Layer 6 of a small transformer language model trained on English Wikipedia (16 layers, counted from 0, width 64).
A neuron adds its activation times its output weights to the MLP's output. To switch it off is to set its activation to zero at one token and run the rest of the model.

Output weights of the MLP neurons that the questions are about. A number n stands for n times 0.0038.
n3: -11 10 -63 17 8 -13 2 -9 29 0 0 -24 -4 -8 -2 4 -40 -3 -23 -25 -45 21 12 32 16 -3 -20 -28 -1 26 -14 51 -18 39 9 -11 -68 29 -5 35 -12 20 1 -21 37 10 17 9 19 -2 7 -13 19 -6 -8 -14 10 18 18 22 -21 13 -3 -5
n14: 22 9 46 56 49 14 56 12 12 -63 -13 40 -7 -23 17 -21 28 -55 31 -16 7 -9 -53 -40 30 -48 4 9 -8 -7 16 6 -13 -19 9 29 11 -7 -2 35 -26 12 8 5 -3 -16 6 -4 -10 1 19 -15 -27 -10 -10 -20 -44 -38 13 14 -13 -9 -9 -2
n21: 30 -23 -21 -8 -18 -37 -1 1 16 -17 -20 -8 3 9 6 20 -21 -12 17 -9 -18 24 -17 31 -4 -14 8 -6 6 23 -1 -30 -29 3 -52 1 11 28 -7 -16 -23 16 -17 23 16 8 32 1 6 -27 8 10 13 -18 -8 -15 8 -23 7 -16 8 -1 -15 -11
n32: 24 -5 35 -21 -38 11 48 7 -25 7 15 -35 -30 -31 -6 35 -32 42 -37 -1 8 -2 8 -15 10 -4 5 -21 43 -42 -8 13 32 -5 32 12 37 -26 -7 25 34 14 25 -24 27 10 12 5 -5 -1 -13 6 -6 -11 7 -26 -42 -4 24 -13 22 14 4 34
n65: 2 18 -25 49 -24 -45 7 14 9 -29 -4 13 23 -2 -28 16 10 -14 21 0 53 -22 -14 -11 1 2 -21 42 21 29 -49 7 10 -5 26 -31 19 29 17 27 15 -1 -45 -20 -8 -6 -13 -8 9 -34 -9 -29 17 1 9 -7 -22 -46 -38 -9 -27 7 8 -37
n73: 14 -21 2 6 -13 3 6 0 13 36 -10 1 15 5 3 -7 -6 26 -30 -22 15 -22 14 9 -26 -31 9 8 -51 0 -6 -1 -14 21 0 -4 26 -14 29 -14 -11 11 -4 0 -14 -13 -4 -22 10 13 -24 -1 -6 7 13 3 9 15 3 -9 20 4 25 -6
n95: -15 10 -10 4 -25 -1 18 -7 -11 28 4 -15 45 -10 39 12 0 0 35 -11 0 -27 9 17 11 -6 -41 11 29 -18 -17 3 -23 0 -15 -4 16 38 8 -36 -31 -17 -6 -13 -30 -9 -36 -26 6 -15 6 -5 -12 15 0 18 15 -4 -4 -24 -17 -11 -14 -12
n101: 7 -6 -32 -10 -3 -40 21 -3 64 3 -26 17 0 1 -53 -34 -2 -2 28 -5 -40 42 -12 18 12 8 -9 -28 6 -24 22 22 1 9 -31 3 4 16 13 -18 -23 37 -18 -19 -35 12 4 -95 46 12 -5 -5 -14 4 -13 8 -15 -22 -12 37 -14 -37 -7 38
n117: 20 -9 -21 7 49 -13 12 16 -17 -29 -12 -7 22 8 -27 22 6 -11 -40 15 16 13 -48 -9 -24 -4 1 -3 26 26 16 7 36 26 -19 -48 3 9 7 -8 -37 2 12 38 -6 -14 -2 27 2 -2 -4 -4 -1 17 -3 -2 -15 -8 12 3 -23 27 -25 -14
n173: -4 -25 9 -16 13 2 -15 -12 34 32 -4 42 3 10 22 21 56 9 22 -5 -14 0 -6 -22 -32 1 -11 -34 -1 -8 -9 -42 -33 1 -4 41 -25 5 34 -12 14 -29 4 8 18 9 -33 22 12 17 30 26 12 -14 -25 -12 28 -20 -6 6 -5 0 -34 7
n246: 5 -24 -24 25 -15 41 -31 25 21 20 -22 25 0 -2 91 -5 29 -19 -52 25 -33 -5 26 -10 24 -8 -11 -22 -7 -31 36 -4 13 25 9 17 -34 0 12 -12 -26 -7 -14 8 -33 -4 -25 -22 33 -4 16 -24 0 10 27 47 -12 32 6 -49 2 12 -1 -13
n284: 47 0 -20 3 -44 5 -2 -13 18 -23 -25 7 6 -4 26 24 20 -7 27 14 9 31 23 18 7 -27 -28 14 0 39 -15 -39 -56 -18 40 -10 13 12 34 49 -30 -28 -2 -35 21 -33 -28 -6 -16 17 39 -12 13 1 29 -6 21 -11 1 13 40 36 10 -15
n286: 13 10 -41 33 -3 9 -12 33 7 -26 -9 24 -20 3 -29 -21 16 -2 2 3 -5 55 17 19 6 34 -17 -15 7 -14 5 -8 19 53 30 14 38 8 2 -1 -41 9 -31 24 -17 10 3 -72 14 20 -22 -39 26 58 -8 9 67 26 1 -13 -20 30 -7 -39
n295: 16 -4 13 -1 -16 -3 27 -40 6 -14 -17 -6 18 -1 -39 27 23 33 23 -22 15 71 27 -10 7 36 -6 -2 -20 -51 -38 -21 -34 -7 11 -15 -2 21 34 44 9 -6 -38 -35 -34 9 -6 28 8 -16 -53 -8 3 21 31 17 -27 -13 -27 -35 -3 21 -34 5
n300: -21 -13 55 -40 -37 -4 -22 -16 25 -58 11 -1 10 5 9 -12 4 -13 -40 -23 14 18 8 -16 27 15 -36 15 -63 7 19 5 11 -31 -25 -39 -43 -9 10 51 -43 20 -1 19 4 26 11 -8 -53 -6 39 5 7 17 4 -28 -16 8 17 33 37 -6 -20 32
n316: -24 21 -17 -1 -28 34 -4 -8 0 13 11 -4 7 61 8 -10 31 17 -26 -3 25 -41 18 35 37 41 15 -2 -27 4 -13 14 -19 30 12 -9 23 11 0 13 -43 -44 17 -16 -26 39 17 -36 -21 -12 8 20 -24 -17 9 25 -23 41 -55 13 -18 37 -28 -14

Each question names a token from some text and the token that comes next. It shows the activations a of the neurons there, in the order above. A number n stands for n times 0.7.

Then comes g, the gradient of the next token's log-probability with respect to the MLP's output, scaled to length 1. A neuron's effect is roughly proportional to its activation times (output weights . g). A number n stands for n times 0.0051.

" on", then " t"
a: 0 0 0 0 0 0 0 0 0 0 0 0 0 0 0 15
g: -2 -3 -37 -27 -51 -5 -40 27 13 8 3 9 11 35 -23 17 21 18 -23 28 -18 -8 21 10 26 26 -2 7 35 -34 -3 27 21 29 45 -3 6 -22 4 -42 -31 -9 70 -43 -28 -17 -24 -15 9 36 28 5 -15 -1 -17 27 6 21 22 -13 -10 25 23 -19
Switching off which neuron hurts the next token most? n316

"ad", then "on"
a: 0 12 0 0 0 0 0 0 0 0 0 0 0 0 0 0
g: 37 19 -37 -11 -16 14 -7 -2 10 -26 -25 -11 56 -19 -10 -21 -7 -18 -34 -21 29 -22 13 -30 38 4 23 3 -24 -2 0 -45 -6 5 36 -9 -23 20 -9 -28 -11 -15 -30 7 25 68 15 -13 -24 58 18 -34 -29 5 -21 13 -16 -6 -13 -27 -24 -2 -11 -34
Switching off which neuron hurts the next token most? n14

" t", then "it"
a: 0 6 0 0 0 0 7 0 1 0 0 0 0 0 0 0
g: -16 22 18 21 -35 72 -7 7 15 -18 24 -9 21 15 20 -13 25 -25 -4 -7 18 8 -33 22 50 -4 9 -14 -21 -3 -23 -22 38 3 -6 23 -19 -21 -46 27 -36 5 -22 8 33 -3 4 -25 21 -11 52 -34 -13 21 51 -31 0 -15 4 -17 -12 -37 15 21
Switching off which neuron hurts the next token most? n14

"ear", then "an"
a: 0 0 2 0 0 4 0 0 0 14 0 0 24 0 12 0
g: -10 -9 -14 -7 7 -1 18 -35 9 35 30 -26 1 -17 39 -50 -20 6 -1 3 14 0 -17 -42 -38 -25 -23 26 -21 2 72 -30 36 0 -10 -1 30 35 31 15 7 -25 26 24 -13 -12 -4 -20 -60 -16 12 -49 -15 24 -13 19 0 9 -9 11 15 -8 -10 33
Switching off which neuron hurts the next token most? n300

"b", then "ber"
a: 1 0 0 0 47 0 0 0 0 0 0 0 0 0 0 19
g: 56 8 -3 45 -12 53 31 21 25 -34 -6 1 -18 -49 -12 39 21 40 32 26 -39 -12 1 -2 -12 -20 -26 11 16 -15 -29 31 31 26 -16 -13 20 20 19 14 18 0 -8 -13 -8 -40 25 -11 -15 -3 -6 3 2 12 50 15 -51 1 34 17 5 -7 2 -7
Switching off which neuron hurts the next token most? n65

"an", then "n"
a: 0 0 0 0 0 0 0 0 0 0 17 0 0 8 9 0
g: 26 -4 29 5 48 -6 6 5 -2 34 -7 8 15 1 -6 -33 -23 -5 -14 15 -68 -16 31 1 3 18 -12 21 17 2 -19 -37 -48 3 26 -7 -47 41 31 -18 -18 7 3 19 8 -8 -20 20 33 1 -18 39 3 -1 1 31 17 29 69 -40 15 -13 11 -18
Switching off which neuron hurts the next token most? n246

"e", then "es"
a: 0 0 0 3 0 0 0 0 0 15 0 0 0 0 3 0
g: 8 8 6 31 9 51 4 -9 30 -4 13 -16 -22 -7 13 34 3 21 -77 -25 5 -5 23 -8 -30 -15 1 -26 11 -1 -10 35 12 35 -1 25 24 26 50 -39 33 -31 10 5 32 -6 -26 -46 -1 -3 45 33 4 -27 -19 30 14 -17 20 -21 5 4 -19 -18
Switching off which neuron hurts the next token most? n173

" a", then "ir"
a: 0 0 0 0 0 0 2 10 0 0 0 0 0 0 0 0
g: -19 -16 -18 42 -23 -10 -14 32 -17 48 19 -46 2 22 -40 -64 16 12 -2 -13 -23 -7 -18 -4 -8 -25 20 -2 26 -13 15 -25 36 -7 12 -8 -14 -23 13 -46 13 -46 37 14 -22 4 2 -19 22 -10 19 8 26 30 -19 -23 -12 -15 -37 -15 45 27 -22 18
Switching off which neuron hurts the next token most? n101

"e", then " R"
a: 2 0 0 11 0 0 0 0 0 0 0 0 0 0 3 0
g: 4 3 -21 -43 -42 3 14 -46 31 15 -7 -32 -27 18 -18 -1 27 39 -47 12 -34 -5 -32 30 -38 -27 7 24 -28 28 -6 -16 -13 -33 47 -33 0 19 -4 7 22 28 12 -16 -21 10 21 -2 -25 2 -20 21 4 40 -20 24 -12 35 -10 1 23 -36 -21 24
Switching off which neuron hurts the next token most? n32

"ess", then "ive"
a: 0 0 0 0 0 0 0 0 0 0 0 34 0 0 0 0
g: 9 -4 6 30 10 -2 4 14 8 -18 -20 0 20 -21 7 33 -17 -1 41 -27 0 47 12 12 -24 12 5 25 -5 14 1 41 -31 22 -57 51 33 25 30 -17 3 -1 77 -8 -19 -12 -12 1 -46 -1 8 -2 8 17 -32 36 7 28 12 20 46 -1 24 8
Switching off which neuron hurts the next token most? n284

"p", then "ear"
a: 0 0 14 0 0 0 0 0 0 0 0 0 0 0 0 0
g: 9 -47 48 33 -38 10 -21 -6 20 -11 22 1 15 21 -31 13 53 5 24 13 -3 3 3 -1 56 8 4 -23 -27 6 76 -43 -31 5 -28 -3 -15 -9 -10 13 -27 13 2 -25 32 -48 10 4 3 19 14 -15 8 0 4 -5 3 -16 41 12 -25 -21 -21 -22
Switching off which neuron hurts the next token most? n21

" The", then " P"
a: 0 0 0 4 0 0 0 31 0 0 0 0 0 0 0 0
g: -50 12 24 1 10 -19 48 -13 -21 6 6 -8 35 7 21 33 -41 35 63 2 3 46 11 -6 10 -23 -2 24 -12 12 18 -45 -17 -4 -51 -24 49 14 32 7 26 20 -34 19 -26 20 22 2 12 -15 -22 16 -28 11 7 25 35 -4 6 -7 -1 -5 13 20
Switching off which neuron hurts the next token most? n101

"her", then " of"
a: 0 0 0 0 0 0 0 0 0 0 0 10 0 0 0 0
g: -1 5 9 -4 -7 19 12 1 -19 -5 -2 -7 44 -10 11 -10 30 -36 36 37 10 -47 -35 -47 12 -3 -6 5 32 -39 -24 29 -3 -2 -8 -25 24 7 -21 10 39 -13 -12 42 -27 -24 33 -28 -11 -21 20 -7 -2 -24 -32 -9 5 10 -6 -59 -50 -13 18 49
Which neuron, switched off, raises the next token's probability most? n284

"p", then "a"
a: 14 0 0 0 0 7 0 0 9 0 0 0 0 0 0 0
g: -12 21 37 -21 -19 -13 32 16 -27 24 17 20 -15 3 28 -32 -32 0 -36 -3 -36 -63 5 -25 13 -23 -12 5 -25 3 11 -36 46 4 -29 -10 22 -9 18 22 9 30 -18 42 -5 1 4 -39 -9 -15 50 -3 18 -13 -11 -17 2 15 -5 27 -4 59 -41 0
Which neuron, switched off, raises the next token's probability most? n3

" g", then "ian"
a: 0 0 0 0 0 0 3 0 0 0 0 0 0 0 0 0
g: -58 16 -12 54 -7 -34 -8 -34 -5 44 -3 -34 22 -23 1 32 7 33 0 -14 34 -31 -4 -17 10 -16 5 21 5 -28 11 -7 21 -6 -1 18 24 -24 -14 -38 -28 -1 35 8 0 -14 14 17 -8 18 67 -3 21 -13 10 -35 -32 -7 -58 14 24 13 -6 -7
Switching off which neuron hurts the next token most? n95

"h", then "ip"
a: 0 0 0 0 0 0 5 0 0 0 0 0 0 12 0 1
g: 34 -11 19 -21 -24 -15 11 -5 16 -32 -22 9 -2 -16 -12 -14 -41 -18 -21 11 49 20 -78 27 9 -10 -17 -14 -16 -22 36 -21 11 22 -26 -18 18 -17 23 31 1 -10 24 -44 -44 -29 -26 9 1 -13 -39 -24 -12 -28 19 -23 -35 26 -7 4 -25 7 -15 -28
Switching off which neuron hurts the next token most? n295

"t", then "ed"
a: 0 0 0 0 0 6 0 0 1 0 0 0 0 0 0 0
g: 2 13 5 -22 -2 6 3 33 33 13 -2 -25 0 -8 7 -27 -14 -33 -40 25 -11 19 21 14 5 0 -10 -20 -7 35 1 -9 0 4 21 63 -1 -10 41 78 -61 -1 -19 21 16 1 -27 5 -6 6 -11 23 -12 -20 -28 42 43 -8 -17 -5 12 -31 3 -48
Switching off which neuron hurts the next token most? n73

"im", then "at"
a: 0 0 2 0 0 0 0 0 0 0 0 20 0 0 0 0
g: -1 42 11 31 34 -35 -26 7 21 -4 34 4 -14 -3 31 -44 -18 47 6 -32 24 -9 32 26 2 20 35 10 -45 22 -16 -8 6 6 -22 -3 -40 4 7 -7 33 -11 -51 -8 28 10 16 -36 -30 10 31 -10 0 1 10 -54 3 28 17 -46 -3 -14 -6 -13
Which neuron, switched off, raises the next token's probability most? n284

"d", then "l"
a: 0 0 0 0 0 0 0 0 0 0 0 2 0 0 0 0
g: 2 9 10 -3 17 4 37 -11 14 3 0 19 -26 -20 1 14 -4 8 0 -36 55 13 25 41 -29 -32 -3 2 11 48 -16 40 -27 38 -25 -12 52 -14 6 -3 2 -27 20 23 32 8 -3 -3 5 -10 33 -28 -16 -35 26 63 -15 -34 17 -21 44 -22 -13 8
Switching off which neuron hurts the next token most? n284

"a", then " w"
a: 12 2 0 0 0 0 0 0 0 0 0 0 0 0 0 0
g: 16 -22 -28 -50 -24 -30 15 -39 44 9 -14 -31 30 -23 -22 -3 -3 16 -8 -5 26 7 -35 13 -3 23 18 13 -28 -24 -6 -5 2 -51 12 2 -33 -9 -5 28 -9 9 21 -41 19 57 5 -41 10 -11 20 4 11 6 -3 -47 12 46 23 -31 -30 -13 21 -22
Switching off which neuron hurts the next token most? n3

"T", then "et"
a: 0 0 0 10 6 0 4 0 0 1 0 0 0 0 0 0
g: 13 -72 -49 -32 21 12 -8 9 21 -16 9 1 -31 3 3 -8 10 8 18 4 -14 17 -5 17 -32 -6 -16 -2 10 -15 6 -54 -31 4 -12 6 43 -8 -3 -55 -44 -26 18 8 -21 -6 23 19 43 45 -21 -4 16 -17 28 28 -1 15 5 4 50 23 32 -2
Which neuron, switched off, raises the next token's probability most? n65